Layer 2 of a small transformer language model trained on English Wikipedia (8 layers, counted from 0, width 96).
A neuron's activation on a vector x is GELU(weights . x), where the dot is the dot product.

Input weights of the MLP neurons that the questions are about. A number n stands for (n - 128) times 0.0031.
n5: 132, 154, 99, 106, 106, 155, 94, 131, 100, 90, 140, 99, 103, 145, 118, 139, 139, 82, 106, 119, 128, 36, 150, 62, 163, 132, 160, 118, 149, 175, 86, 180, 141, 194, 143, 144, 184, 150, 168, 221, 108, 101, 140, 130, 144, 161, 123, 107, 109, 145, 137, 98, 70, 140, 194, 127, 176, 84, 148, 104, 121, 119, 71, 124, 101, 129, 144, 128, 110, 121, 117, 181, 106, 130, 132, 170, 187, 85, 124, 124, 104, 176, 115, 156, 69, 143, 103, 164, 123, 89, 128, 117, 92, 72, 169, 127
n12: 112, 155, 130, 92, 164, 164, 134, 71, 123, 126, 97, 134, 139, 134, 98, 191, 128, 122, 107, 143, 81, 118, 174, 127, 124, 133, 110, 122, 180, 159, 126, 114, 116, 129, 134, 77, 149, 71, 116, 131, 169, 125, 119, 117, 88, 142, 119, 162, 100, 136, 118, 107, 114, 151, 197, 123, 128, 121, 155, 127, 157, 112, 153, 115, 175, 167, 159, 108, 122, 138, 166, 147, 146, 174, 42, 136, 138, 106, 121, 133, 154, 137, 107, 137, 133, 136, 122, 127, 126, 77, 115, 111, 167, 163, 81, 153
n24: 137, 77, 108, 105, 108, 144, 180, 66, 140, 129, 133, 154, 151, 126, 145, 121, 147, 139, 138, 116, 43, 101, 92, 128, 77, 116, 161, 130, 133, 157, 118, 150, 127, 156, 134, 155, 125, 202, 145, 157, 93, 115, 145, 127, 129, 100, 134, 136, 153, 125, 88, 130, 167, 102, 137, 132, 172, 129, 127, 130, 168, 143, 182, 30, 117, 160, 99, 143, 149, 109, 145, 127, 140, 113, 101, 118, 92, 129, 130, 129, 71, 116, 133, 123, 132, 177, 124, 115, 132, 62, 135, 143, 112, 169, 123, 108
n28: 152, 124, 107, 123, 153, 169, 134, 98, 145, 105, 135, 100, 118, 155, 114, 138, 142, 128, 132, 131, 119, 145, 91, 87, 146, 192, 141, 117, 96, 154, 120, 95, 119, 88, 168, 142, 96, 113, 178, 114, 193, 177, 95, 66, 144, 166, 102, 110, 100, 138, 132, 187, 135, 109, 168, 228, 76, 132, 82, 125, 127, 117, 124, 86, 139, 167, 103, 121, 123, 94, 112, 109, 184, 150, 93, 57, 114, 139, 108, 144, 138, 85, 59, 115, 103, 84, 148, 106, 89, 114, 175, 156, 96, 117, 145, 101
n48: 93, 205, 201, 126, 127, 172, 53, 119, 175, 147, 147, 208, 172, 76, 106, 136, 145, 130, 122, 101, 153, 172, 81, 117, 142, 173, 189, 159, 129, 119, 89, 97, 106, 116, 104, 119, 93, 58, 125, 121, 148, 91, 156, 98, 155, 107, 160, 174, 90, 150, 167, 90, 83, 132, 171, 125, 162, 154, 112, 131, 137, 96, 142, 184, 163, 112, 118, 127, 70, 96, 107, 73, 156, 133, 140, 109, 227, 144, 100, 147, 195, 80, 100, 135, 98, 153, 95, 178, 103, 52, 137, 167, 110, 75, 154, 77
n74: 143, 196, 181, 142, 117, 111, 153, 112, 141, 117, 141, 131, 138, 112, 79, 151, 186, 136, 120, 134, 138, 100, 109, 127, 149, 165, 141, 102, 133, 97, 115, 104, 102, 87, 116, 89, 160, 125, 67, 119, 158, 170, 153, 115, 123, 143, 114, 137, 133, 136, 106, 66, 146, 129, 106, 135, 113, 131, 148, 107, 111, 129, 116, 131, 151, 125, 123, 136, 149, 146, 133, 158, 140, 121, 94, 129, 153, 140, 135, 157, 208, 126, 126, 138, 135, 135, 137, 127, 84, 133, 143, 150, 113, 124, 129, 92
n103: 130, 155, 116, 134, 135, 108, 125, 135, 124, 133, 149, 161, 117, 97, 124, 76, 148, 115, 120, 121, 138, 141, 118, 169, 139, 112, 98, 131, 91, 99, 121, 152, 147, 116, 167, 123, 143, 116, 151, 115, 170, 140, 145, 94, 113, 145, 142, 133, 119, 164, 132, 143, 113, 137, 109, 138, 132, 140, 127, 113, 123, 182, 140, 115, 138, 122, 118, 141, 125, 151, 83, 117, 129, 108, 138, 129, 123, 152, 111, 157, 139, 132, 124, 116, 112, 128, 167, 120, 53, 123, 123, 145, 116, 122, 127, 145
n126: 134, 95, 82, 142, 104, 151, 95, 100, 120, 127, 141, 94, 132, 121, 195, 122, 121, 136, 96, 133, 161, 104, 100, 113, 112, 131, 147, 139, 141, 123, 130, 167, 179, 177, 130, 90, 130, 166, 134, 53, 130, 136, 133, 157, 133, 109, 93, 102, 126, 80, 124, 124, 96, 158, 128, 138, 132, 144, 153, 112, 100, 137, 154, 103, 152, 170, 131, 121, 113, 154, 127, 79, 69, 100, 153, 133, 165, 159, 123, 107, 95, 156, 137, 117, 144, 158, 131, 106, 133, 105, 135, 162, 117, 96, 137, 155
n156: 129, 181, 168, 143, 162, 132, 130, 156, 158, 98, 96, 106, 113, 94, 82, 158, 161, 164, 100, 117, 142, 96, 146, 104, 133, 69, 91, 119, 113, 132, 136, 112, 81, 142, 129, 121, 121, 134, 154, 133, 143, 173, 123, 79, 122, 136, 142, 137, 117, 181, 148, 115, 151, 135, 160, 147, 163, 121, 130, 133, 142, 151, 163, 119, 83, 140, 112, 139, 140, 151, 120, 115, 150, 110, 114, 156, 156, 119, 125, 120, 88, 123, 137, 133, 151, 140, 123, 140, 111, 105, 148, 127, 144, 109, 95, 107
n204: 94, 147, 144, 101, 171, 145, 111, 87, 138, 128, 182, 136, 135, 129, 113, 122, 72, 166, 77, 115, 147, 133, 154, 90, 103, 136, 121, 118, 84, 128, 102, 119, 163, 133, 135, 118, 161, 176, 137, 163, 170, 147, 118, 91, 109, 177, 147, 122, 133, 138, 197, 156, 135, 103, 111, 166, 171, 155, 77, 126, 96, 165, 111, 107, 151, 167, 131, 140, 116, 93, 107, 145, 155, 97, 112, 130, 81, 193, 139, 176, 155, 122, 94, 152, 101, 110, 142, 75, 110, 95, 151, 148, 135, 79, 120, 150
n225: 105, 129, 106, 140, 139, 129, 148, 103, 98, 142, 111, 181, 123, 138, 139, 133, 87, 113, 124, 141, 173, 157, 162, 142, 187, 130, 119, 156, 120, 130, 160, 149, 124, 127, 138, 86, 146, 137, 164, 144, 101, 121, 123, 100, 117, 118, 141, 132, 103, 47, 133, 186, 103, 119, 125, 93, 108, 108, 129, 91, 128, 118, 149, 112, 118, 135, 131, 107, 39, 113, 137, 123, 122, 138, 137, 155, 143, 129, 119, 96, 139, 133, 114, 115, 127, 141, 94, 130, 144, 103, 96, 113, 142, 146, 141, 134
n241: 74, 144, 144, 133, 130, 156, 87, 73, 146, 141, 93, 132, 159, 91, 128, 175, 140, 148, 118, 125, 131, 129, 138, 145, 117, 144, 116, 149, 178, 115, 131, 166, 135, 104, 139, 145, 130, 165, 111, 98, 142, 115, 139, 155, 58, 115, 123, 171, 96, 116, 79, 134, 85, 152, 188, 110, 104, 113, 136, 169, 159, 133, 141, 101, 158, 184, 125, 139, 122, 113, 137, 141, 64, 151, 104, 121, 146, 142, 105, 142, 122, 132, 106, 104, 67, 113, 123, 102, 120, 90, 170, 142, 174, 147, 82, 125
n267: 129, 151, 145, 97, 146, 148, 141, 113, 91, 145, 117, 141, 108, 90, 76, 124, 148, 94, 105, 151, 144, 112, 117, 120, 152, 172, 127, 142, 106, 140, 157, 186, 118, 96, 114, 127, 139, 106, 121, 151, 142, 170, 135, 143, 80, 146, 157, 145, 106, 145, 145, 112, 86, 128, 145, 142, 136, 96, 145, 104, 148, 99, 130, 116, 129, 144, 121, 121, 86, 190, 133, 131, 128, 116, 101, 123, 171, 137, 102, 106, 139, 95, 81, 103, 145, 140, 118, 141, 103, 125, 113, 113, 203, 140, 102, 107
n279: 141, 132, 138, 81, 96, 140, 128, 118, 164, 99, 85, 130, 72, 129, 98, 145, 92, 92, 127, 78, 115, 135, 183, 61, 138, 138, 239, 182, 121, 104, 89, 122, 170, 157, 134, 98, 120, 107, 95, 140, 137, 78, 128, 92, 125, 137, 166, 179, 214, 128, 89, 153, 93, 94, 128, 88, 100, 144, 133, 131, 142, 178, 77, 118, 142, 155, 143, 92, 122, 63, 140, 146, 78, 112, 116, 145, 230, 110, 109, 151, 117, 83, 120, 152, 184, 185, 129, 129, 120, 122, 183, 106, 99, 86, 112, 162
n304: 142, 114, 79, 149, 96, 132, 123, 130, 176, 82, 164, 144, 197, 91, 54, 164, 155, 128, 150, 157, 132, 29, 92, 125, 144, 143, 155, 166, 146, 82, 116, 172, 138, 75, 132, 163, 157, 130, 163, 170, 178, 126, 116, 138, 115, 130, 95, 117, 105, 123, 108, 185, 134, 108, 126, 109, 164, 121, 125, 91, 87, 129, 136, 148, 132, 120, 160, 129, 154, 149, 158, 191, 132, 118, 145, 80, 151, 152, 80, 76, 110, 147, 104, 118, 80, 160, 125, 114, 148, 82, 143, 133, 138, 82, 129, 102
n332: 153, 147, 128, 140, 136, 125, 75, 78, 125, 123, 124, 111, 76, 122, 146, 116, 83, 110, 116, 86, 131, 135, 114, 130, 106, 114, 71, 127, 101, 126, 178, 97, 98, 127, 139, 119, 140, 115, 96, 145, 145, 141, 138, 156, 149, 108, 105, 88, 127, 103, 124, 170, 121, 159, 124, 118, 170, 117, 140, 144, 133, 108, 123, 152, 134, 163, 139, 115, 145, 150, 118, 98, 126, 135, 133, 136, 128, 101, 135, 148, 102, 141, 76, 134, 138, 110, 156, 147, 140, 158, 76, 110, 140, 130, 141, 146
n334: 92, 153, 138, 81, 137, 106, 74, 114, 103, 83, 131, 119, 111, 133, 74, 142, 139, 140, 164, 117, 200, 195, 160, 97, 150, 128, 119, 89, 141, 121, 162, 123, 135, 146, 154, 78, 77, 99, 135, 85, 158, 154, 97, 143, 109, 144, 136, 120, 170, 116, 94, 58, 109, 60, 102, 152, 115, 162, 193, 171, 103, 126, 174, 187, 116, 127, 143, 99, 139, 53, 148, 138, 89, 102, 137, 70, 128, 110, 80, 166, 175, 139, 124, 103, 86, 88, 136, 144, 125, 118, 155, 122, 165, 89, 133, 181
n341: 93, 109, 84, 115, 161, 179, 82, 160, 160, 144, 102, 123, 159, 77, 137, 115, 137, 170, 149, 111, 120, 65, 134, 118, 89, 99, 185, 186, 104, 90, 98, 201, 192, 93, 141, 95, 93, 128, 80, 166, 100, 198, 88, 205, 164, 72, 168, 116, 211, 7, 144, 125, 113, 21, 119, 179, 88, 181, 109, 170, 176, 202, 111, 173, 136, 149, 126, 115, 152, 36, 125, 230, 108, 156, 141, 138, 109, 157, 35, 67, 65, 146, 127, 129, 151, 45, 170, 13, 96, 169, 79, 195, 120, 119, 111, 105
n354: 119, 208, 174, 128, 115, 170, 132, 111, 69, 154, 167, 134, 107, 82, 75, 128, 183, 111, 91, 116, 175, 168, 120, 100, 146, 143, 81, 87, 98, 171, 133, 86, 116, 157, 78, 93, 135, 157, 132, 181, 83, 130, 155, 113, 90, 91, 97, 137, 76, 130, 226, 121, 108, 122, 106, 147, 105, 149, 100, 191, 172, 156, 125, 130, 144, 99, 80, 148, 57, 145, 121, 217, 85, 108, 117, 200, 188, 207, 145, 87, 191, 94, 165, 148, 142, 48, 133, 181, 121, 132, 108, 121, 70, 155, 101, 131

Each question shows a token from some text and the vector x that enters the MLP there. A number n stands for (n - 128) times 0.028.

"\n": 130, 149, 151, 166, 133, 173, 96, 81, 142, 173, 123, 108, 130, 67, 112, 195, 224, 134, 149, 146, 72, 131, 128, 129, 154, 103, 119, 125, 77, 88, 89, 164, 180, 114, 86, 118, 147, 129, 112, 97, 149, 176, 71, 145, 174, 124, 167, 132, 96, 129, 185, 129, 119, 132, 98, 142, 109, 138, 124, 125, 94, 160, 137, 136, 105, 91, 136, 142, 82, 146, 180, 158, 125, 108, 90, 128, 133, 94, 126, 148, 114, 111, 119, 69, 227, 122, 86, 141, 79, 125, 134, 127, 128, 127, 171, 101
Which neuron fires most, and how strongly? n341, at about 1.8

".": 145, 149, 136, 148, 139, 148, 92, 70, 159, 195, 122, 120, 113, 76, 121, 169, 137, 143, 170, 143, 78, 139, 127, 136, 155, 64, 113, 114, 20, 69, 102, 141, 171, 121, 101, 99, 166, 139, 126, 117, 162, 175, 82, 140, 196, 130, 177, 118, 130, 142, 141, 145, 115, 139, 98, 122, 123, 153, 133, 92, 99, 180, 156, 142, 117, 119, 145, 135, 92, 152, 191, 154, 121, 105, 114, 117, 142, 72, 132, 153, 109, 141, 117, 61, 129, 128, 85, 115, 103, 132, 148, 112, 110, 153, 198, 103
The two highest activations, in order: n341, n103

"brow": 152, 144, 153, 134, 129, 152, 82, 62, 154, 161, 127, 115, 132, 103, 134, 164, 131, 117, 146, 151, 77, 143, 108, 128, 169, 87, 109, 96, 37, 72, 132, 158, 139, 117, 95, 80, 158, 131, 136, 96, 166, 156, 79, 129, 190, 144, 171, 115, 108, 148, 123, 166, 110, 164, 132, 113, 126, 137, 133, 88, 98, 153, 158, 136, 122, 114, 146, 146, 86, 178, 201, 138, 150, 106, 98, 119, 132, 47, 142, 150, 114, 158, 128, 68, 116, 158, 82, 143, 123, 142, 150, 103, 121, 158, 200, 109
The two highest activations, in order: n332, n225

" accomplishments": 123, 162, 153, 143, 119, 164, 94, 108, 108, 166, 114, 71, 132, 70, 97, 179, 141, 136, 125, 142, 98, 151, 174, 117, 169, 84, 85, 117, 67, 98, 149, 160, 171, 119, 117, 131, 159, 103, 106, 96, 155, 174, 72, 121, 140, 162, 193, 126, 103, 119, 132, 168, 113, 177, 159, 151, 133, 139, 116, 130, 87, 163, 140, 116, 111, 119, 184, 160, 50, 139, 183, 149, 136, 105, 86, 116, 144, 74, 146, 156, 118, 129, 96, 31, 133, 147, 83, 157, 105, 148, 160, 98, 122, 152, 173, 104
Which three neurons fire most, strongest first? n267, n156, n12

"\".": 141, 152, 126, 140, 128, 150, 87, 81, 148, 177, 114, 88, 127, 96, 133, 180, 140, 145, 171, 149, 93, 153, 138, 119, 154, 68, 125, 120, 36, 79, 121, 145, 177, 105, 71, 125, 151, 140, 112, 106, 148, 173, 74, 136, 201, 133, 166, 124, 126, 123, 141, 138, 128, 141, 112, 135, 113, 154, 134, 106, 104, 157, 148, 149, 116, 125, 168, 135, 87, 113, 210, 149, 115, 106, 117, 130, 157, 77, 135, 135, 124, 134, 116, 36, 143, 113, 76, 114, 119, 137, 151, 112, 108, 149, 189, 100
Which of these neurons fires most? n341

"-": 138, 139, 134, 156, 148, 150, 88, 60, 157, 181, 127, 124, 106, 93, 128, 161, 137, 143, 164, 148, 84, 159, 132, 146, 154, 72, 101, 103, 19, 67, 115, 161, 176, 130, 99, 95, 178, 128, 137, 111, 160, 177, 92, 130, 187, 115, 155, 113, 122, 134, 166, 155, 110, 146, 98, 124, 123, 139, 136, 95, 88, 183, 163, 128, 108, 111, 140, 134, 84, 166, 183, 141, 127, 90, 102, 115, 133, 83, 152, 164, 105, 138, 123, 60, 116, 142, 74, 130, 118, 136, 144, 114, 122, 153, 195, 114
The two highest activations, in order: n103, n225

"throat": 169, 137, 138, 131, 124, 131, 87, 69, 171, 155, 113, 98, 129, 94, 137, 173, 130, 133, 171, 146, 106, 149, 118, 127, 166, 88, 95, 110, 47, 73, 146, 137, 135, 128, 78, 86, 156, 133, 108, 109, 157, 156, 85, 127, 212, 144, 166, 140, 121, 126, 128, 133, 119, 161, 113, 92, 123, 139, 131, 94, 96, 136, 152, 139, 127, 110, 160, 142, 76, 175, 209, 137, 155, 104, 114, 132, 132, 71, 162, 155, 103, 148, 124, 44, 132, 150, 78, 146, 153, 129, 144, 111, 111, 148, 186, 97
The two highest activations, in order: n332, n225

" is": 165, 150, 134, 151, 134, 175, 109, 80, 145, 178, 115, 76, 129, 77, 113, 204, 157, 126, 159, 152, 91, 136, 142, 127, 199, 77, 107, 123, 37, 76, 115, 133, 163, 115, 93, 112, 172, 154, 122, 117, 156, 171, 70, 128, 183, 150, 143, 135, 134, 127, 130, 142, 110, 140, 141, 125, 116, 139, 149, 109, 104, 150, 135, 127, 96, 126, 141, 152, 76, 159, 209, 131, 103, 97, 98, 113, 140, 83, 136, 142, 109, 125, 124, 58, 158, 130, 74, 117, 123, 133, 147, 108, 132, 134, 177, 96
Which of these neurons fires most? n156

" resulted": 165, 164, 121, 136, 127, 148, 107, 90, 134, 170, 118, 79, 127, 100, 129, 206, 140, 120, 169, 137, 94, 130, 157, 120, 150, 90, 96, 116, 43, 67, 132, 170, 170, 145, 92, 113, 155, 133, 112, 102, 151, 138, 68, 142, 194, 129, 176, 135, 122, 128, 145, 127, 116, 147, 124, 136, 125, 122, 129, 101, 101, 170, 144, 132, 109, 106, 152, 123, 84, 134, 212, 152, 105, 78, 116, 123, 172, 83, 151, 155, 112, 122, 106, 56, 141, 145, 76, 148, 116, 122, 161, 124, 99, 141, 189, 113
Which neuron fires most, and how strongly? n279, at about 1

" 1970": 146, 160, 150, 146, 118, 126, 103, 79, 146, 168, 125, 76, 136, 79, 137, 199, 155, 139, 160, 145, 73, 159, 123, 112, 164, 89, 138, 109, 47, 60, 118, 160, 156, 108, 89, 116, 155, 133, 128, 126, 154, 137, 74, 144, 178, 117, 158, 142, 109, 138, 132, 140, 124, 152, 120, 119, 141, 121, 105, 103, 114, 166, 176, 112, 101, 116, 160, 129, 93, 118, 216, 143, 128, 101, 105, 119, 131, 79, 148, 141, 122, 148, 133, 44, 130, 148, 64, 151, 146, 122, 139, 118, 114, 147, 192, 112
Which of these neurons fires most? n304

" reactivat": 152, 150, 120, 130, 102, 145, 95, 94, 155, 173, 119, 61, 90, 84, 132, 187, 150, 121, 146, 144, 82, 132, 152, 131, 188, 85, 91, 118, 44, 94, 135, 142, 159, 153, 104, 110, 183, 161, 121, 125, 158, 173, 72, 133, 171, 146, 144, 135, 112, 128, 122, 138, 132, 169, 130, 134, 128, 126, 141, 102, 108, 141, 138, 142, 115, 113, 157, 150, 80, 127, 209, 153, 124, 76, 96, 124, 150, 63, 158, 154, 104, 143, 120, 58, 146, 164, 78, 156, 132, 118, 119, 100, 111, 159, 180, 96
Which of these neurons fires most? n5

"He": 148, 115, 129, 149, 121, 151, 79, 74, 132, 173, 130, 110, 109, 72, 141, 177, 133, 137, 153, 147, 72, 143, 133, 156, 180, 68, 105, 115, 29, 88, 129, 142, 166, 100, 108, 100, 186, 131, 120, 117, 169, 154, 72, 126, 181, 162, 163, 127, 119, 150, 119, 170, 119, 180, 111, 118, 154, 134, 136, 107, 86, 183, 148, 110, 117, 124, 152, 151, 64, 179, 198, 140, 109, 86, 108, 124, 135, 88, 142, 132, 104, 130, 124, 86, 120, 145, 79, 108, 113, 127, 151, 110, 121, 154, 189, 113
Which of these neurons fires most? n103

" was": 158, 161, 149, 127, 123, 151, 118, 90, 143, 169, 125, 106, 95, 40, 113, 209, 173, 137, 143, 138, 104, 134, 158, 159, 201, 87, 85, 118, 37, 87, 129, 144, 167, 98, 127, 99, 196, 133, 129, 100, 156, 167, 79, 122, 129, 172, 134, 133, 118, 145, 95, 143, 111, 144, 131, 129, 127, 158, 132, 126, 106, 164, 125, 115, 111, 129, 142, 148, 72, 172, 214, 126, 96, 95, 83, 112, 125, 93, 129, 150, 109, 133, 130, 83, 177, 100, 95, 108, 95, 124, 155, 117, 155, 141, 162, 96
Which neuron fires most, and how strongly? n267, at about 1.6

" of": 153, 144, 133, 168, 138, 132, 111, 60, 160, 177, 113, 83, 110, 93, 132, 167, 158, 133, 172, 164, 61, 146, 121, 102, 163, 79, 111, 110, 40, 83, 126, 163, 152, 111, 89, 122, 166, 138, 142, 114, 165, 159, 86, 134, 188, 123, 177, 138, 136, 142, 137, 146, 116, 128, 123, 131, 118, 152, 128, 98, 91, 144, 167, 129, 105, 114, 160, 119, 93, 134, 201, 133, 135, 105, 94, 122, 151, 99, 142, 147, 111, 113, 95, 37, 117, 146, 73, 147, 129, 134, 169, 115, 115, 136, 193, 113
Which of these neurons fires most? n28

" brush": 167, 158, 142, 121, 125, 153, 92, 60, 176, 150, 120, 107, 121, 97, 139, 190, 123, 137, 147, 163, 75, 141, 122, 120, 156, 85, 115, 102, 41, 76, 132, 159, 146, 131, 92, 88, 162, 131, 125, 112, 154, 149, 75, 138, 192, 136, 165, 126, 108, 135, 111, 154, 109, 165, 117, 111, 129, 126, 121, 82, 102, 162, 151, 146, 123, 111, 170, 143, 72, 170, 196, 138, 127, 104, 109, 127, 153, 65, 154, 151, 118, 145, 103, 55, 115, 161, 79, 154, 148, 149, 145, 90, 107, 147, 189, 116
Which three neurons fire most, strongest first? n332, n225, n304

" rematch": 144, 158, 135, 147, 117, 140, 108, 65, 122, 169, 120, 86, 119, 88, 117, 182, 124, 132, 160, 154, 99, 158, 146, 133, 171, 85, 117, 115, 52, 91, 138, 142, 165, 142, 84, 124, 158, 138, 99, 118, 141, 162, 78, 143, 177, 121, 183, 146, 105, 121, 117, 149, 141, 180, 124, 138, 102, 113, 137, 94, 105, 140, 161, 116, 107, 87, 186, 160, 79, 134, 211, 146, 123, 91, 102, 122, 159, 100, 144, 134, 116, 135, 105, 43, 138, 138, 70, 163, 146, 125, 145, 98, 132, 133, 181, 87
The two highest activations, in order: n225, n267

"green": 174, 159, 148, 125, 122, 140, 105, 50, 166, 146, 113, 88, 127, 126, 130, 190, 142, 121, 170, 152, 88, 155, 110, 111, 168, 96, 114, 120, 49, 65, 131, 118, 158, 128, 86, 93, 155, 150, 122, 91, 151, 150, 98, 118, 208, 135, 152, 136, 114, 119, 138, 138, 117, 142, 122, 98, 108, 138, 138, 118, 98, 143, 171, 154, 111, 116, 158, 123, 93, 144, 209, 119, 147, 101, 101, 116, 145, 70, 168, 141, 119, 149, 117, 37, 140, 155, 80, 142, 149, 140, 152, 105, 103, 146, 184, 110
Which of these neurons fires most? n74

" to": 148, 159, 130, 147, 138, 139, 102, 85, 155, 164, 110, 85, 106, 79, 132, 193, 176, 152, 172, 153, 84, 151, 142, 142, 170, 87, 87, 97, 44, 91, 133, 139, 173, 102, 95, 117, 162, 135, 139, 93, 161, 180, 91, 136, 164, 146, 155, 141, 111, 158, 125, 129, 112, 128, 120, 134, 134, 132, 141, 118, 103, 147, 141, 127, 107, 112, 147, 140, 82, 134, 224, 123, 110, 94, 93, 126, 148, 91, 131, 154, 128, 122, 97, 39, 155, 95, 70, 139, 110, 135, 152, 115, 125, 134, 185, 110
Which of these neurons fires most? n156

"im": 146, 133, 122, 143, 122, 130, 91, 89, 156, 170, 120, 75, 103, 107, 145, 192, 118, 133, 177, 151, 92, 145, 128, 142, 143, 76, 97, 125, 65, 81, 123, 154, 163, 120, 91, 89, 155, 147, 116, 93, 169, 175, 88, 138, 209, 140, 165, 144, 118, 142, 122, 137, 123, 156, 118, 122, 122, 123, 142, 116, 105, 130, 149, 127, 104, 123, 169, 130, 96, 147, 223, 119, 136, 86, 108, 126, 146, 66, 127, 156, 91, 131, 129, 65, 127, 150, 75, 124, 142, 121, 150, 97, 124, 129, 195, 114
The two highest activations, in order: n126, n332

" Middle": 169, 122, 121, 152, 123, 159, 105, 54, 141, 174, 94, 96, 115, 128, 157, 170, 137, 131, 181, 150, 65, 140, 130, 119, 158, 76, 119, 94, 57, 82, 129, 127, 139, 95, 64, 130, 192, 170, 113, 124, 137, 146, 100, 145, 200, 123, 174, 119, 122, 135, 126, 138, 126, 151, 144, 130, 128, 115, 133, 100, 109, 132, 151, 123, 100, 119, 158, 121, 86, 138, 194, 127, 146, 82, 121, 117, 138, 86, 169, 126, 111, 148, 128, 55, 134, 159, 69, 137, 154, 134, 150, 106, 96, 179, 189, 113
Which of these neurons fires most? n24

" 1995": 137, 155, 166, 149, 116, 145, 100, 73, 121, 181, 115, 97, 124, 50, 125, 187, 194, 124, 137, 148, 76, 140, 141, 141, 175, 87, 111, 121, 41, 74, 129, 171, 191, 121, 111, 129, 169, 133, 106, 115, 120, 162, 75, 142, 148, 127, 155, 128, 91, 144, 118, 138, 125, 155, 121, 123, 138, 122, 122, 130, 104, 175, 151, 77, 118, 116, 145, 161, 90, 135, 208, 139, 102, 96, 98, 108, 118, 98, 141, 169, 99, 130, 108, 55, 185, 143, 82, 154, 128, 130, 136, 128, 141, 160, 163, 99
Which neuron fires most, and how strongly? n267, at about 1.2

"C": 163, 112, 122, 163, 112, 138, 116, 59, 140, 184, 131, 92, 105, 101, 148, 186, 149, 149, 169, 143, 67, 158, 115, 148, 165, 77, 106, 123, 71, 79, 115, 140, 173, 119, 94, 105, 191, 146, 136, 105, 163, 167, 94, 127, 200, 127, 166, 127, 128, 116, 146, 152, 117, 164, 109, 111, 137, 117, 121, 114, 106, 138, 166, 124, 100, 105, 155, 130, 104, 153, 204, 122, 108, 85, 111, 113, 141, 74, 138, 151, 93, 120, 111, 69, 136, 149, 72, 133, 125, 119, 140, 113, 105, 167, 191, 110
Which of these neurons fires most? n126

" in": 147, 145, 131, 162, 127, 129, 109, 70, 159, 171, 130, 80, 104, 110, 136, 184, 168, 132, 162, 147, 90, 142, 126, 126, 150, 90, 104, 113, 57, 79, 126, 155, 178, 106, 82, 105, 167, 136, 154, 90, 172, 172, 94, 149, 178, 150, 165, 144, 114, 151, 152, 146, 106, 130, 108, 132, 130, 120, 128, 112, 86, 159, 153, 137, 112, 102, 153, 119, 102, 118, 220, 126, 120, 91, 102, 123, 139, 95, 119, 149, 121, 117, 94, 41, 152, 106, 68, 148, 121, 120, 154, 112, 119, 138, 195, 110
Which neuron fires most, and how strongly? n28, at about 0.65

" Rising": 162, 130, 127, 143, 113, 155, 97, 49, 151, 184, 105, 92, 101, 124, 149, 182, 127, 120, 172, 139, 68, 135, 133, 138, 159, 79, 115, 102, 48, 83, 129, 151, 168, 135, 95, 115, 165, 136, 137, 89, 154, 152, 97, 131, 196, 115, 187, 129, 112, 123, 150, 151, 129, 172, 105, 135, 124, 111, 129, 117, 90, 131, 167, 141, 109, 95, 166, 126, 92, 141, 190, 120, 127, 90, 114, 130, 162, 92, 138, 134, 118, 153, 132, 53, 136, 149, 63, 142, 131, 124, 139, 105, 125, 158, 198, 98
The two highest activations, in order: n225, n126

"ed": 151, 159, 118, 119, 116, 144, 104, 60, 149, 162, 118, 69, 123, 137, 134, 202, 131, 133, 174, 151, 89, 158, 127, 119, 167, 86, 123, 116, 68, 78, 128, 145, 154, 126, 73, 105, 161, 144, 116, 106, 164, 154, 91, 140, 196, 101, 165, 141, 130, 148, 119, 122, 134, 143, 117, 134, 121, 127, 126, 112, 119, 137, 166, 144, 100, 107, 167, 117, 94, 142, 205, 108, 109, 74, 107, 132, 155, 84, 147, 151, 105, 131, 105, 40, 129, 133, 69, 153, 152, 146, 167, 123, 108, 138, 191, 108
Which neuron fires most, and how strongly? n334, at about 0.6

" black": 156, 159, 146, 110, 142, 157, 87, 56, 162, 156, 101, 97, 119, 81, 138, 199, 163, 137, 157, 151, 102, 144, 122, 117, 165, 89, 101, 103, 30, 76, 124, 158, 156, 118, 112, 85, 178, 133, 132, 96, 143, 151, 95, 131, 184, 142, 161, 144, 94, 134, 120, 145, 94, 157, 139, 102, 124, 127, 118, 114, 106, 167, 161, 120, 118, 111, 161, 134, 71, 155, 217, 117, 142, 110, 94, 116, 137, 89, 133, 177, 122, 137, 128, 45, 166, 136, 83, 136, 123, 130, 148, 107, 131, 146, 167, 114
Which of these neurons fires most? n12

" ": 155, 129, 129, 171, 135, 151, 111, 64, 161, 179, 127, 77, 90, 103, 139, 189, 171, 141, 169, 156, 65, 134, 126, 149, 155, 69, 105, 110, 67, 73, 123, 160, 167, 131, 89, 103, 180, 154, 140, 98, 154, 173, 94, 135, 189, 123, 148, 129, 133, 132, 144, 153, 117, 149, 101, 139, 127, 115, 122, 91, 104, 152, 142, 125, 89, 102, 161, 137, 93, 148, 203, 130, 107, 94, 105, 133, 136, 85, 143, 159, 90, 130, 120, 62, 139, 133, 75, 134, 136, 116, 144, 105, 110, 149, 186, 110
Which of these neurons fires most? n126

" Their": 156, 148, 127, 116, 149, 145, 93, 80, 132, 178, 116, 105, 120, 67, 119, 193, 167, 147, 154, 137, 95, 133, 130, 115, 186, 85, 82, 113, 24, 79, 121, 148, 171, 98, 94, 99, 173, 144, 111, 95, 154, 171, 84, 137, 180, 150, 164, 142, 107, 145, 146, 141, 102, 155, 127, 116, 137, 158, 124, 108, 97, 180, 154, 115, 126, 119, 144, 144, 80, 167, 208, 128, 126, 110, 98, 128, 141, 82, 148, 140, 104, 135, 126, 50, 160, 130, 74, 113, 117, 142, 157, 112, 108, 147, 171, 115
The two highest activations, in order: n156, n267

"ete": 140, 146, 134, 141, 118, 139, 96, 64, 135, 156, 100, 98, 116, 101, 133, 194, 140, 130, 178, 170, 93, 135, 116, 126, 146, 82, 96, 122, 44, 79, 128, 155, 167, 135, 93, 100, 167, 134, 124, 78, 156, 160, 88, 141, 191, 131, 170, 142, 107, 138, 113, 140, 125, 159, 119, 117, 124, 129, 146, 96, 103, 172, 170, 105, 113, 121, 166, 136, 93, 151, 220, 114, 120, 91, 110, 136, 137, 75, 158, 164, 115, 129, 97, 64, 141, 147, 74, 141, 128, 127, 167, 116, 117, 138, 182, 99
Which of these neurons fires most? n126

"b": 134, 167, 151, 124, 127, 150, 106, 76, 116, 170, 111, 98, 115, 41, 105, 199, 180, 137, 129, 153, 106, 152, 149, 145, 200, 100, 91, 131, 50, 72, 131, 157, 184, 121, 119, 124, 193, 117, 123, 79, 127, 168, 85, 119, 150, 141, 135, 128, 100, 116, 84, 138, 111, 160, 145, 123, 130, 162, 135, 125, 104, 139, 139, 102, 121, 139, 169, 156, 77, 167, 210, 96, 115, 111, 82, 109, 114, 95, 135, 175, 104, 126, 110, 68, 168, 118, 96, 137, 137, 120, 162, 99, 145, 149, 165, 113
Which of these neurons fires most? n267